Layer 4 of a small transformer language model trained on English Wikipedia (22 layers, counted from 0, width 128).
Take only the direct path to the model's output, skipping the later layers: a vector added to the residual stream pushes a token's score in proportion to its dot product with that token's output vector.

Output vectors of the tokens that the questions are about. A number n stands for (n - 128) times 0.013.
"lection": 146, 128, 109, 103, 161, 133, 66, 132, 106, 128, 166, 138, 155, 103, 104, 113, 73, 127, 130, 201, 187, 182, 144, 128, 84, 94, 97, 118, 117, 167, 168, 77, 87, 93, 66, 109, 131, 80, 166, 117, 135, 189, 120, 117, 156, 97, 182, 164, 117, 153, 143, 165, 64, 136, 74, 109, 138, 115, 137, 106, 77, 108, 110, 84, 137, 151, 135, 134, 80, 125, 102, 127, 93, 92, 149, 125, 123, 120, 106, 121, 81, 129, 189, 156, 134, 121, 143, 158, 111, 165, 179, 202, 105, 108, 96, 153, 142, 174, 114, 140, 116, 162, 123, 139, 104, 119, 128, 118, 191, 106, 105, 83, 132, 138, 184, 175, 122, 167, 114, 176, 138, 146, 140, 105, 125, 170, 91, 120
"ether": 215, 73, 128, 132, 170, 243, 79, 76, 112, 110, 130, 61, 198, 86, 162, 146, 63, 107, 48, 149, 85, 110, 137, 98, 144, 166, 143, 130, 121, 144, 164, 100, 124, 111, 114, 136, 125, 117, 86, 121, 161, 160, 152, 145, 161, 91, 178, 155, 130, 176, 86, 144, 140, 164, 159, 140, 198, 88, 138, 164, 124, 153, 47, 122, 85, 132, 137, 138, 97, 123, 251, 132, 139, 79, 89, 131, 107, 145, 144, 118, 89, 119, 164, 104, 108, 106, 87, 44, 61, 87, 121, 114, 160, 115, 134, 159, 168, 176, 129, 102, 90, 154, 142, 129, 105, 146, 140, 175, 179, 164, 133, 142, 117, 99, 139, 175, 140, 180, 155, 82, 87, 120, 90, 121, 99, 121, 148, 78
"hen": 124, 114, 123, 170, 85, 165, 114, 166, 59, 123, 100, 88, 185, 114, 106, 132, 109, 141, 98, 133, 139, 75, 137, 135, 139, 151, 122, 157, 140, 124, 120, 80, 72, 103, 162, 102, 94, 147, 64, 85, 96, 116, 132, 115, 150, 169, 171, 120, 118, 236, 160, 132, 105, 154, 143, 170, 131, 173, 137, 98, 121, 80, 138, 120, 124, 124, 102, 110, 91, 130, 141, 124, 222, 113, 120, 138, 116, 168, 186, 77, 96, 111, 192, 76, 115, 140, 138, 175, 102, 79, 141, 134, 146, 129, 149, 119, 142, 116, 90, 140, 102, 146, 104, 88, 124, 149, 145, 74, 158, 178, 168, 121, 149, 126, 162, 102, 139, 145, 149, 160, 91, 117, 152, 149, 146, 77, 147, 121
"fess": 164, 75, 175, 100, 194, 174, 110, 153, 110, 63, 156, 116, 96, 154, 73, 191, 168, 147, 104, 111, 153, 124, 162, 150, 133, 85, 128, 134, 139, 125, 148, 125, 131, 141, 117, 132, 147, 100, 73, 96, 93, 103, 138, 203, 139, 127, 179, 135, 77, 166, 163, 163, 119, 145, 105, 130, 140, 147, 177, 133, 111, 134, 114, 101, 128, 146, 185, 125, 104, 111, 161, 166, 74, 114, 77, 175, 135, 175, 58, 161, 77, 94, 184, 143, 112, 121, 123, 116, 80, 79, 144, 96, 121, 106, 147, 131, 165, 92, 146, 37, 103, 139, 130, 116, 66, 165, 124, 93, 121, 129, 160, 96, 172, 76, 173, 133, 91, 177, 127, 176, 114, 84, 161, 87, 122, 130, 129, 162
"pec": 197, 122, 185, 84, 170, 91, 104, 126, 69, 81, 146, 101, 170, 121, 112, 137, 122, 84, 138, 197, 103, 147, 163, 166, 92, 117, 56, 143, 143, 137, 126, 142, 58, 126, 161, 83, 144, 145, 121, 95, 133, 79, 132, 119, 109, 152, 204, 197, 99, 139, 155, 142, 99, 153, 158, 159, 133, 138, 171, 213, 112, 81, 98, 193, 57, 147, 179, 142, 96, 118, 90, 119, 135, 147, 206, 127, 121, 141, 99, 172, 107, 147, 160, 116, 193, 84, 121, 137, 62, 130, 122, 64, 167, 84, 99, 117, 147, 124, 153, 143, 106, 148, 159, 84, 112, 113, 61, 120, 128, 113, 148, 108, 172, 77, 166, 130, 111, 198, 125, 106, 126, 141, 144, 113, 75, 58, 125, 152
"oc": 92, 113, 151, 113, 141, 143, 59, 167, 120, 110, 133, 157, 147, 111, 145, 182, 168, 100, 118, 162, 95, 127, 118, 129, 113, 118, 89, 105, 196, 170, 121, 125, 64, 107, 143, 96, 129, 104, 105, 135, 117, 157, 121, 97, 118, 177, 173, 102, 121, 80, 145, 79, 156, 146, 135, 134, 92, 119, 162, 114, 117, 95, 141, 81, 133, 111, 153, 132, 127, 128, 102, 99, 96, 152, 147, 97, 139, 163, 122, 121, 111, 126, 160, 91, 134, 113, 159, 136, 130, 142, 136, 60, 141, 135, 143, 127, 165, 127, 182, 133, 92, 130, 147, 155, 117, 145, 71, 103, 138, 77, 152, 137, 131, 159, 159, 134, 161, 146, 141, 122, 173, 143, 144, 168, 127, 69, 126, 144
"ife": 169, 146, 195, 113, 163, 123, 113, 69, 91, 93, 143, 106, 107, 113, 152, 157, 100, 52, 151, 135, 146, 132, 158, 141, 110, 107, 97, 124, 145, 191, 138, 89, 106, 152, 140, 131, 186, 88, 89, 171, 100, 106, 169, 140, 111, 140, 195, 134, 104, 131, 137, 218, 105, 136, 153, 168, 122, 80, 122, 104, 66, 95, 96, 158, 115, 124, 94, 146, 112, 121, 139, 175, 120, 100, 122, 183, 105, 130, 117, 165, 106, 102, 108, 72, 146, 117, 133, 86, 174, 120, 193, 116, 153, 34, 128, 97, 253, 133, 144, 78, 111, 117, 168, 120, 67, 197, 104, 172, 110, 146, 114, 56, 132, 129, 162, 164, 121, 163, 160, 155, 114, 96, 110, 74, 138, 172, 132, 92
"istics": 153, 109, 170, 84, 130, 188, 71, 75, 147, 67, 121, 146, 115, 109, 118, 78, 77, 124, 112, 124, 124, 149, 118, 143, 166, 110, 130, 169, 136, 143, 168, 167, 107, 205, 115, 49, 155, 88, 126, 56, 89, 200, 169, 132, 167, 134, 188, 166, 135, 81, 107, 181, 156, 87, 132, 91, 150, 124, 116, 104, 89, 127, 107, 140, 85, 181, 97, 159, 125, 121, 157, 121, 95, 101, 143, 184, 90, 166, 115, 133, 112, 74, 169, 137, 125, 117, 155, 130, 157, 178, 131, 83, 146, 85, 86, 141, 102, 207, 128, 135, 97, 173, 97, 111, 158, 78, 44, 183, 168, 142, 108, 68, 96, 124, 219, 135, 144, 204, 132, 158, 164, 116, 140, 111, 88, 136, 85, 126
"uns": 158, 142, 171, 130, 159, 215, 136, 79, 131, 98, 109, 106, 146, 125, 93, 194, 98, 124, 114, 140, 122, 83, 122, 159, 143, 179, 113, 164, 77, 161, 161, 132, 105, 156, 126, 126, 116, 85, 126, 104, 81, 183, 147, 149, 108, 143, 180, 110, 125, 112, 123, 101, 66, 166, 172, 150, 138, 175, 90, 115, 56, 183, 145, 110, 95, 120, 134, 147, 116, 122, 105, 120, 175, 86, 135, 160, 96, 114, 148, 159, 82, 96, 146, 143, 100, 129, 146, 101, 78, 95, 111, 156, 143, 122, 51, 127, 141, 91, 118, 143, 102, 187, 119, 143, 160, 160, 127, 159, 142, 157, 115, 127, 90, 154, 154, 158, 134, 149, 117, 159, 100, 89, 83, 86, 115, 155, 108, 127
"ular": 151, 57, 146, 139, 171, 111, 99, 61, 80, 132, 114, 68, 182, 51, 87, 56, 102, 164, 129, 155, 96, 133, 145, 188, 214, 106, 78, 174, 140, 158, 173, 133, 96, 148, 162, 124, 139, 141, 205, 102, 134, 154, 169, 137, 143, 183, 199, 168, 116, 109, 161, 163, 100, 129, 70, 107, 174, 101, 117, 120, 113, 108, 85, 58, 101, 152, 168, 120, 100, 126, 167, 144, 131, 94, 99, 112, 137, 141, 63, 180, 114, 99, 136, 78, 130, 104, 151, 99, 103, 143, 161, 153, 117, 98, 124, 122, 78, 196, 83, 108, 144, 183, 185, 135, 70, 156, 98, 179, 153, 188, 131, 113, 115, 124, 133, 147, 162, 113, 167, 102, 87, 95, 98, 177, 118, 108, 116, 121
"resent": 95, 83, 179, 133, 118, 110, 115, 131, 146, 118, 105, 108, 107, 155, 126, 158, 118, 193, 84, 124, 68, 162, 155, 108, 137, 119, 131, 110, 167, 173, 167, 149, 85, 154, 109, 86, 158, 125, 80, 141, 152, 87, 158, 189, 145, 192, 158, 125, 151, 196, 164, 181, 100, 170, 129, 161, 217, 134, 115, 195, 102, 113, 92, 112, 123, 133, 117, 146, 92, 111, 174, 136, 73, 120, 77, 104, 114, 141, 92, 168, 79, 150, 169, 111, 98, 171, 138, 138, 148, 186, 184, 131, 84, 78, 124, 81, 106, 153, 130, 161, 97, 119, 138, 80, 117, 96, 117, 169, 168, 137, 159, 38, 127, 110, 182, 178, 99, 97, 143, 134, 55, 95, 92, 102, 107, 76, 95, 95
"ounced": 133, 129, 138, 140, 114, 191, 112, 97, 133, 85, 129, 80, 150, 135, 127, 99, 108, 120, 141, 156, 78, 67, 128, 179, 118, 108, 128, 167, 135, 119, 92, 102, 163, 100, 119, 186, 166, 144, 87, 127, 138, 151, 160, 88, 119, 135, 189, 175, 85, 107, 150, 140, 146, 121, 165, 143, 171, 191, 176, 108, 89, 107, 151, 119, 75, 184, 152, 137, 66, 119, 157, 100, 135, 65, 72, 103, 87, 107, 116, 111, 94, 158, 189, 141, 106, 96, 116, 104, 110, 136, 202, 152, 165, 154, 107, 91, 149, 171, 112, 35, 76, 140, 194, 89, 128, 158, 98, 187, 199, 121, 89, 110, 162, 184, 144, 172, 113, 162, 140, 112, 86, 99, 99, 123, 101, 152, 111, 109
"elling": 111, 134, 110, 111, 66, 103, 60, 107, 96, 82, 115, 134, 197, 110, 94, 104, 60, 141, 102, 152, 134, 134, 136, 187, 195, 134, 125, 107, 80, 87, 139, 107, 117, 128, 126, 119, 193, 125, 130, 118, 122, 174, 171, 180, 97, 137, 172, 168, 62, 106, 144, 166, 121, 158, 157, 124, 160, 105, 217, 151, 35, 170, 95, 121, 155, 126, 105, 139, 104, 112, 150, 132, 120, 98, 132, 132, 55, 185, 149, 176, 97, 141, 111, 90, 152, 132, 131, 101, 122, 164, 150, 131, 152, 88, 134, 113, 128, 125, 89, 146, 145, 157, 184, 126, 112, 126, 105, 96, 134, 122, 162, 108, 177, 127, 160, 169, 147, 137, 161, 94, 92, 129, 140, 108, 177, 128, 129, 44

Each question shows what one neuron of this layer's MLP adds at an activation of 1. A number n stands for (n - 128) times 0.0024.

n100: 117, 134, 90, 147, 182, 134, 128, 142, 148, 102, 153, 147, 125, 130, 110, 125, 135, 115, 127, 131, 99, 131, 125, 165, 133, 132, 151, 119, 134, 120, 163, 134, 124, 116, 125, 108, 146, 126, 69, 107, 157, 144, 132, 92, 91, 132, 131, 131, 142, 147, 149, 149, 125, 116, 127, 140, 119, 103, 129, 152, 105, 129, 85, 141, 131, 86, 158, 114, 158, 155, 129, 115, 103, 106, 156, 195, 130, 162, 132, 114, 133, 121, 174, 91, 91, 84, 101, 106, 107, 156, 152, 135, 166, 110, 108, 97, 106, 170, 122, 114, 123, 127, 94, 149, 105, 141, 132, 141, 131, 149, 136, 127, 106, 108, 86, 191, 151, 116, 168, 147, 99, 98, 138, 111, 100, 153, 97, 147
Pushed up most: "ether"

n184: 120, 134, 110, 129, 90, 105, 149, 136, 127, 111, 165, 131, 143, 102, 129, 101, 100, 154, 125, 78, 134, 122, 155, 132, 117, 142, 145, 139, 140, 149, 169, 148, 117, 122, 97, 127, 132, 130, 117, 79, 142, 155, 121, 141, 139, 102, 151, 132, 132, 168, 118, 136, 72, 125, 95, 133, 165, 108, 137, 168, 100, 130, 144, 120, 120, 119, 155, 114, 91, 143, 138, 82, 83, 121, 154, 119, 147, 157, 136, 158, 90, 104, 132, 131, 110, 113, 120, 95, 110, 142, 134, 76, 138, 139, 108, 114, 137, 112, 161, 65, 140, 115, 73, 149, 170, 145, 144, 162, 158, 107, 175, 127, 152, 100, 114, 112, 114, 88, 142, 143, 132, 127, 137, 136, 137, 159, 163, 136
Pushed up most: "fess"

n267: 95, 92, 180, 122, 90, 105, 101, 116, 151, 118, 132, 157, 141, 137, 136, 122, 168, 196, 150, 94, 183, 164, 123, 114, 146, 99, 90, 148, 113, 140, 173, 137, 123, 137, 110, 142, 119, 109, 129, 104, 110, 170, 122, 109, 120, 148, 119, 127, 139, 116, 133, 161, 122, 133, 112, 129, 62, 125, 125, 133, 138, 141, 132, 115, 132, 150, 133, 98, 130, 143, 90, 127, 136, 128, 147, 139, 138, 106, 127, 82, 106, 140, 108, 77, 128, 72, 142, 131, 132, 146, 135, 136, 149, 140, 109, 82, 142, 134, 133, 118, 137, 123, 104, 162, 105, 115, 176, 149, 136, 113, 127, 93, 149, 180, 131, 145, 122, 139, 112, 103, 119, 154, 131, 162, 158, 145, 150, 170
Which of these tokens does it push down most? "ether"

n42: 172, 153, 123, 154, 96, 119, 86, 118, 115, 135, 143, 139, 128, 169, 148, 145, 122, 152, 125, 121, 123, 164, 117, 153, 123, 130, 113, 110, 141, 107, 97, 100, 162, 79, 118, 127, 108, 120, 122, 135, 177, 102, 142, 98, 134, 163, 155, 158, 104, 129, 166, 129, 110, 89, 101, 104, 135, 95, 111, 140, 92, 132, 129, 158, 160, 171, 156, 106, 114, 104, 128, 112, 150, 89, 137, 180, 58, 141, 163, 90, 125, 96, 123, 92, 135, 89, 145, 116, 136, 179, 59, 128, 123, 117, 164, 130, 145, 147, 142, 116, 141, 127, 145, 82, 158, 84, 102, 96, 155, 131, 163, 138, 87, 154, 127, 137, 110, 139, 117, 153, 140, 132, 129, 134, 127, 137, 151, 143
Pushed up most: "elling"

n332: 102, 81, 126, 123, 108, 118, 133, 123, 97, 129, 143, 113, 114, 143, 68, 111, 122, 142, 122, 155, 137, 117, 134, 139, 133, 143, 142, 169, 129, 130, 150, 56, 142, 133, 129, 146, 124, 132, 134, 139, 133, 135, 108, 166, 100, 128, 106, 180, 95, 102, 85, 147, 153, 105, 113, 128, 166, 181, 146, 89, 144, 155, 127, 141, 153, 150, 117, 171, 116, 107, 129, 128, 158, 88, 107, 85, 126, 162, 141, 126, 138, 132, 116, 151, 120, 143, 117, 135, 165, 127, 114, 151, 128, 152, 156, 67, 155, 107, 136, 53, 120, 134, 180, 130, 141, 168, 98, 127, 166, 92, 95, 78, 132, 89, 108, 136, 85, 115, 127, 145, 116, 116, 156, 95, 118, 182, 160, 110
Pushed up most: "ounced"

n151: 135, 153, 125, 144, 127, 127, 120, 143, 93, 140, 127, 157, 157, 120, 74, 119, 129, 141, 118, 109, 149, 132, 131, 140, 138, 150, 120, 122, 159, 97, 135, 150, 146, 138, 108, 123, 150, 127, 124, 122, 110, 116, 136, 131, 128, 131, 151, 138, 133, 92, 80, 149, 105, 104, 132, 116, 158, 99, 118, 104, 100, 135, 124, 139, 131, 119, 137, 80, 105, 140, 89, 134, 135, 98, 100, 165, 120, 94, 133, 101, 90, 64, 152, 120, 161, 118, 185, 108, 140, 165, 122, 112, 192, 134, 154, 105, 157, 151, 104, 127, 122, 138, 158, 138, 140, 134, 125, 117, 154, 109, 98, 114, 110, 155, 124, 116, 129, 109, 146, 135, 127, 161, 125, 175, 143, 118, 117, 149
Pushed up most: "istics"

n388: 134, 138, 123, 149, 126, 124, 131, 138, 156, 160, 108, 172, 109, 136, 184, 142, 137, 119, 153, 72, 133, 132, 89, 185, 132, 166, 98, 136, 134, 129, 160, 136, 108, 121, 124, 114, 124, 115, 107, 174, 127, 142, 149, 138, 121, 140, 145, 154, 122, 79, 122, 142, 107, 156, 148, 70, 152, 138, 121, 133, 115, 156, 127, 69, 83, 88, 99, 126, 113, 133, 123, 138, 145, 124, 143, 137, 98, 134, 92, 119, 171, 104, 108, 126, 98, 106, 112, 135, 108, 117, 116, 97, 148, 99, 133, 138, 107, 116, 123, 122, 175, 113, 85, 145, 119, 139, 132, 132, 143, 150, 90, 124, 111, 159, 132, 158, 154, 137, 88, 123, 101, 135, 143, 137, 152, 115, 136, 150
Which two tokens does it push up most, strongest first? "uns", "istics"

n448: 154, 120, 115, 150, 149, 120, 143, 119, 139, 121, 123, 124, 134, 136, 145, 171, 122, 135, 133, 106, 111, 136, 93, 113, 108, 137, 111, 86, 124, 135, 141, 136, 139, 157, 127, 135, 148, 91, 117, 136, 130, 119, 134, 155, 128, 135, 136, 154, 117, 142, 138, 169, 124, 127, 127, 145, 116, 103, 136, 131, 102, 125, 110, 133, 116, 121, 166, 92, 144, 118, 128, 121, 113, 137, 144, 134, 125, 146, 131, 103, 118, 105, 144, 124, 104, 132, 77, 119, 126, 147, 139, 143, 131, 118, 114, 123, 135, 139, 164, 133, 121, 132, 168, 117, 144, 130, 108, 144, 115, 136, 141, 112, 125, 135, 164, 118, 109, 158, 111, 123, 121, 114, 119, 131, 150, 115, 119, 141
Pushed up most: "ife"

n387: 143, 148, 175, 119, 147, 121, 152, 129, 179, 110, 96, 140, 138, 158, 138, 148, 88, 117, 124, 132, 100, 138, 120, 118, 129, 111, 140, 123, 151, 110, 169, 80, 99, 133, 150, 147, 115, 113, 115, 131, 128, 151, 141, 109, 134, 93, 113, 125, 116, 96, 143, 139, 119, 116, 128, 102, 115, 101, 150, 116, 134, 137, 142, 144, 169, 139, 133, 168, 149, 156, 135, 154, 107, 96, 119, 123, 115, 172, 133, 121, 148, 113, 172, 148, 117, 151, 81, 148, 105, 129, 171, 111, 157, 119, 100, 116, 75, 88, 144, 115, 138, 104, 132, 129, 130, 144, 129, 162, 128, 111, 116, 97, 163, 102, 124, 123, 151, 125, 113, 128, 132, 110, 119, 111, 99, 127, 108, 125
Pushed up most: "istics"

n116: 104, 127, 151, 108, 123, 140, 163, 128, 117, 130, 167, 127, 92, 136, 139, 128, 171, 170, 100, 137, 127, 147, 160, 144, 127, 161, 134, 98, 123, 122, 129, 134, 93, 109, 118, 143, 91, 146, 134, 131, 135, 88, 114, 139, 131, 125, 114, 149, 92, 83, 99, 149, 137, 133, 151, 147, 149, 164, 90, 146, 77, 120, 167, 91, 149, 118, 145, 168, 122, 89, 111, 86, 111, 131, 144, 118, 135, 111, 132, 154, 150, 129, 166, 99, 146, 109, 132, 158, 124, 145, 194, 112, 103, 131, 88, 161, 152, 125, 134, 106, 116, 116, 113, 128, 133, 138, 120, 135, 126, 128, 125, 116, 86, 100, 114, 146, 88, 136, 119, 134, 123, 100, 123, 121, 134, 129, 164, 122
Which of these tokens does it push down most? "ether"

n423: 90, 117, 124, 116, 68, 129, 156, 82, 114, 152, 139, 107, 127, 129, 106, 137, 115, 139, 127, 167, 144, 109, 167, 169, 96, 137, 120, 142, 100, 127, 155, 136, 123, 127, 149, 144, 126, 97, 158, 148, 155, 160, 108, 97, 135, 142, 125, 88, 115, 149, 119, 124, 120, 107, 89, 93, 125, 135, 118, 105, 133, 118, 126, 105, 120, 131, 137, 127, 124, 118, 109, 144, 136, 167, 125, 127, 139, 110, 142, 154, 95, 120, 92, 129, 124, 134, 167, 145, 114, 120, 128, 124, 134, 144, 127, 142, 116, 103, 113, 128, 134, 122, 142, 152, 113, 98, 98, 133, 127, 148, 127, 158, 148, 150, 150, 129, 130, 136, 149, 111, 144, 158, 126, 168, 161, 133, 117, 109
Pushed up most: "ular"

n261: 94, 142, 163, 114, 115, 91, 114, 150, 139, 118, 66, 97, 156, 154, 109, 107, 158, 107, 58, 130, 100, 128, 133, 127, 93, 140, 131, 99, 117, 111, 120, 113, 146, 130, 158, 118, 181, 157, 96, 139, 122, 87, 163, 138, 146, 138, 129, 141, 98, 137, 153, 113, 117, 95, 128, 108, 122, 123, 149, 88, 145, 115, 77, 117, 105, 150, 152, 154, 154, 143, 174, 123, 156, 100, 126, 104, 134, 118, 146, 113, 112, 132, 109, 157, 140, 133, 107, 169, 169, 134, 113, 138, 164, 143, 176, 108, 152, 97, 126, 90, 174, 124, 110, 139, 145, 95, 152, 140, 147, 108, 115, 112, 89, 101, 169, 138, 123, 137, 157, 140, 158, 143, 136, 151, 107, 101, 152, 117
Which of these tokens does it push down most? "uns"

n21: 103, 129, 105, 113, 119, 116, 110, 143, 86, 102, 127, 77, 127, 148, 125, 137, 101, 133, 112, 154, 154, 109, 123, 136, 114, 123, 158, 125, 73, 105, 124, 141, 107, 102, 168, 168, 100, 136, 129, 109, 128, 129, 124, 169, 112, 144, 159, 135, 168, 127, 104, 138, 169, 146, 122, 124, 125, 163, 146, 147, 124, 126, 137, 125, 94, 145, 125, 123, 113, 137, 111, 138, 129, 105, 144, 124, 113, 160, 107, 152, 137, 128, 101, 127, 109, 145, 99, 110, 119, 141, 155, 127, 149, 138, 165, 150, 132, 95, 121, 146, 99, 135, 91, 178, 122, 119, 149, 107, 67, 134, 105, 148, 93, 152, 101, 129, 90, 138, 158, 107, 125, 121, 147, 157, 121, 142, 153, 151
Which two tokens does it push up most, strongest first? "elling", "hen"

n118: 98, 127, 151, 165, 122, 118, 139, 140, 156, 129, 138, 114, 116, 81, 139, 118, 105, 101, 115, 113, 102, 74, 109, 133, 158, 129, 135, 157, 137, 130, 90, 153, 160, 137, 140, 137, 174, 108, 117, 131, 176, 82, 147, 118, 109, 135, 164, 96, 87, 123, 125, 87, 168, 107, 86, 156, 155, 129, 122, 135, 125, 144, 152, 107, 99, 121, 126, 95, 152, 97, 125, 140, 174, 137, 141, 149, 97, 59, 97, 115, 146, 169, 114, 114, 151, 108, 147, 114, 130, 117, 142, 68, 126, 94, 135, 138, 129, 141, 146, 147, 140, 129, 156, 163, 169, 126, 94, 162, 135, 90, 96, 156, 149, 131, 145, 156, 145, 151, 126, 135, 86, 125, 131, 140, 127, 129, 106, 98
Which of these tokens does it push down most? "lection"

n84: 122, 133, 95, 115, 122, 176, 112, 125, 130, 134, 115, 133, 131, 144, 106, 146, 86, 77, 133, 130, 120, 169, 90, 129, 93, 106, 132, 120, 126, 153, 179, 173, 166, 109, 175, 155, 148, 123, 163, 103, 127, 146, 133, 96, 95, 151, 97, 127, 148, 151, 162, 118, 107, 113, 152, 148, 160, 113, 142, 148, 118, 123, 124, 105, 103, 95, 121, 129, 81, 147, 135, 127, 111, 149, 145, 148, 133, 118, 110, 163, 132, 104, 125, 132, 109, 102, 133, 159, 88, 143, 163, 120, 134, 136, 141, 158, 101, 136, 161, 102, 131, 126, 130, 135, 129, 164, 109, 119, 131, 133, 121, 105, 118, 119, 145, 153, 120, 133, 105, 112, 123, 140, 144, 128, 112, 143, 110, 102
Which of these tokens does it push down most? "hen"

n238: 97, 168, 66, 124, 155, 153, 137, 125, 87, 148, 129, 125, 112, 125, 119, 123, 92, 133, 129, 161, 139, 139, 120, 68, 89, 152, 93, 123, 164, 156, 85, 136, 114, 123, 147, 171, 130, 129, 145, 139, 137, 140, 117, 106, 144, 120, 112, 145, 155, 135, 89, 127, 156, 91, 104, 125, 144, 98, 157, 83, 135, 113, 90, 122, 143, 129, 113, 153, 113, 137, 115, 167, 94, 120, 123, 154, 150, 125, 110, 161, 107, 124, 146, 104, 133, 161, 114, 118, 156, 120, 164, 148, 136, 110, 107, 158, 147, 153, 118, 154, 107, 120, 111, 140, 129, 141, 127, 85, 99, 120, 121, 135, 137, 162, 151, 142, 119, 140, 110, 82, 156, 112, 162, 159, 125, 145, 111, 121
Which of these tokens does it push down most? "uns"

n352: 92, 100, 101, 125, 104, 129, 136, 148, 118, 107, 139, 137, 142, 96, 130, 118, 154, 165, 112, 155, 135, 117, 129, 129, 145, 127, 109, 136, 110, 95, 89, 114, 141, 112, 124, 130, 123, 114, 148, 136, 137, 134, 144, 138, 153, 135, 132, 166, 120, 151, 117, 176, 112, 111, 164, 113, 125, 141, 166, 136, 128, 133, 135, 129, 165, 98, 129, 112, 153, 139, 132, 118, 133, 155, 147, 115, 127, 122, 134, 89, 148, 110, 111, 142, 111, 135, 113, 136, 72, 129, 135, 132, 129, 105, 104, 125, 175, 130, 144, 148, 179, 101, 80, 144, 94, 128, 146, 133, 140, 128, 118, 144, 131, 111, 109, 175, 160, 124, 142, 130, 119, 109, 78, 79, 124, 137, 108, 99
Which of these tokens does it push down most? "istics"

n191: 106, 130, 71, 150, 145, 146, 143, 115, 99, 122, 112, 81, 190, 117, 147, 98, 141, 122, 154, 135, 131, 138, 120, 117, 168, 147, 165, 150, 135, 136, 111, 113, 132, 144, 148, 111, 149, 133, 111, 84, 132, 101, 164, 86, 151, 140, 109, 146, 62, 117, 123, 134, 81, 117, 106, 99, 168, 130, 113, 119, 166, 129, 107, 140, 100, 131, 111, 105, 167, 114, 138, 105, 140, 88, 204, 109, 97, 119, 109, 191, 149, 90, 112, 118, 119, 138, 149, 149, 106, 125, 129, 131, 138, 168, 146, 152, 101, 128, 132, 126, 167, 111, 96, 126, 164, 103, 112, 148, 123, 143, 132, 164, 103, 136, 107, 88, 162, 92, 124, 181, 143, 130, 117, 137, 119, 154, 121, 165
Pushed up most: "ular"

n301: 125, 83, 142, 160, 149, 95, 67, 149, 129, 135, 147, 150, 154, 99, 138, 147, 147, 162, 110, 115, 150, 191, 147, 128, 142, 140, 145, 116, 102, 82, 104, 138, 155, 100, 80, 125, 163, 131, 120, 127, 102, 115, 115, 110, 115, 116, 146, 124, 117, 80, 142, 134, 109, 131, 132, 172, 164, 176, 121, 115, 131, 118, 117, 139, 104, 126, 144, 66, 95, 123, 111, 122, 136, 164, 145, 137, 128, 82, 118, 163, 159, 123, 108, 99, 158, 89, 147, 123, 135, 108, 90, 158, 147, 135, 120, 123, 143, 111, 109, 160, 119, 118, 65, 121, 135, 156, 120, 142, 158, 154, 129, 117, 130, 116, 120, 125, 158, 140, 146, 116, 154, 149, 145, 125, 127, 99, 141, 115
Which two tokens does it push up most, strongest first? "pec", "elling"

n415: 115, 142, 102, 136, 97, 124, 94, 109, 138, 160, 158, 103, 144, 140, 127, 129, 111, 76, 129, 135, 135, 138, 106, 92, 144, 125, 110, 179, 95, 137, 87, 164, 122, 135, 109, 148, 115, 79, 160, 150, 156, 182, 135, 158, 152, 114, 153, 134, 97, 94, 134, 114, 170, 108, 132, 106, 118, 118, 150, 156, 133, 116, 148, 115, 109, 102, 105, 174, 132, 93, 127, 146, 137, 107, 134, 134, 134, 108, 155, 153, 147, 137, 132, 142, 147, 103, 112, 142, 119, 143, 121, 133, 115, 127, 138, 128, 107, 138, 147, 108, 117, 163, 139, 124, 79, 165, 101, 134, 150, 80, 169, 131, 145, 137, 89, 141, 85, 127, 101, 120, 122, 157, 72, 109, 132, 120, 147, 114
Which of these tokens does it push down most? "hen"

n349: 163, 123, 106, 180, 134, 118, 166, 84, 125, 135, 141, 148, 105, 84, 128, 168, 159, 126, 123, 156, 135, 107, 142, 140, 120, 112, 120, 150, 152, 140, 177, 139, 115, 133, 152, 166, 85, 125, 140, 117, 112, 136, 179, 133, 158, 151, 132, 89, 148, 100, 134, 117, 108, 154, 151, 147, 134, 129, 112, 131, 123, 109, 133, 107, 112, 118, 100, 132, 115, 132, 144, 109, 124, 96, 77, 92, 159, 114, 132, 104, 117, 160, 107, 159, 136, 130, 127, 104, 124, 114, 152, 96, 111, 121, 136, 75, 127, 129, 114, 108, 153, 138, 114, 74, 138, 131, 127, 130, 192, 157, 153, 101, 165, 97, 120, 133, 123, 168, 130, 155, 121, 79, 146, 144, 106, 77, 109, 123
Which of these tokens does it push down most? "elling"

n32: 120, 147, 167, 128, 135, 123, 98, 105, 167, 103, 169, 121, 106, 140, 124, 131, 146, 170, 84, 115, 92, 131, 101, 107, 117, 133, 133, 136, 130, 112, 116, 113, 112, 131, 116, 166, 166, 106, 123, 152, 141, 154, 147, 161, 84, 95, 140, 135, 97, 193, 149, 95, 130, 138, 151, 163, 128, 137, 144, 135, 66, 116, 139, 119, 121, 133, 165, 154, 125, 122, 150, 128, 122, 118, 83, 82, 147, 114, 160, 147, 188, 78, 129, 145, 85, 143, 127, 140, 101, 140, 141, 113, 111, 110, 139, 111, 107, 127, 168, 156, 122, 140, 113, 138, 121, 149, 144, 107, 108, 105, 115, 112, 131, 142, 113, 134, 97, 110, 127, 153, 129, 130, 126, 101, 154, 117, 150, 130
Which two tokens does it push up most, strongest first? "resent", "fess"

n4: 144, 118, 119, 131, 76, 159, 139, 115, 115, 123, 147, 153, 111, 122, 133, 163, 136, 122, 164, 124, 108, 113, 155, 146, 140, 158, 119, 135, 109, 134, 141, 134, 139, 138, 85, 129, 94, 146, 142, 135, 112, 114, 135, 128, 128, 130, 114, 132, 115, 135, 109, 190, 89, 137, 144, 133, 92, 118, 96, 103, 97, 121, 102, 141, 133, 141, 143, 136, 127, 145, 150, 93, 116, 112, 155, 89, 108, 170, 175, 168, 107, 123, 115, 177, 118, 175, 141, 88, 121, 125, 142, 95, 96, 138, 123, 165, 81, 131, 125, 154, 140, 112, 122, 128, 123, 146, 166, 118, 121, 130, 143, 144, 125, 104, 119, 136, 124, 121, 107, 88, 133, 101, 111, 146, 119, 125, 146, 114
Pushed up most: "uns"

n199: 127, 94, 103, 150, 124, 120, 144, 122, 153, 108, 110, 131, 141, 112, 162, 130, 134, 76, 139, 86, 102, 90, 111, 153, 115, 119, 135, 123, 122, 105, 141, 152, 108, 152, 136, 102, 134, 116, 121, 136, 136, 136, 130, 154, 146, 172, 143, 160, 173, 135, 129, 108, 100, 135, 159, 106, 149, 149, 129, 129, 105, 127, 113, 137, 132, 152, 54, 144, 89, 144, 92, 134, 91, 146, 155, 128, 125, 128, 130, 120, 135, 129, 102, 147, 101, 121, 122, 128, 138, 98, 80, 125, 136, 134, 113, 147, 123, 167, 126, 120, 103, 115, 121, 119, 129, 119, 102, 157, 107, 129, 161, 121, 110, 129, 91, 129, 132, 137, 143, 126, 131, 146, 169, 112, 135, 155, 156, 157
Pushed up most: "istics"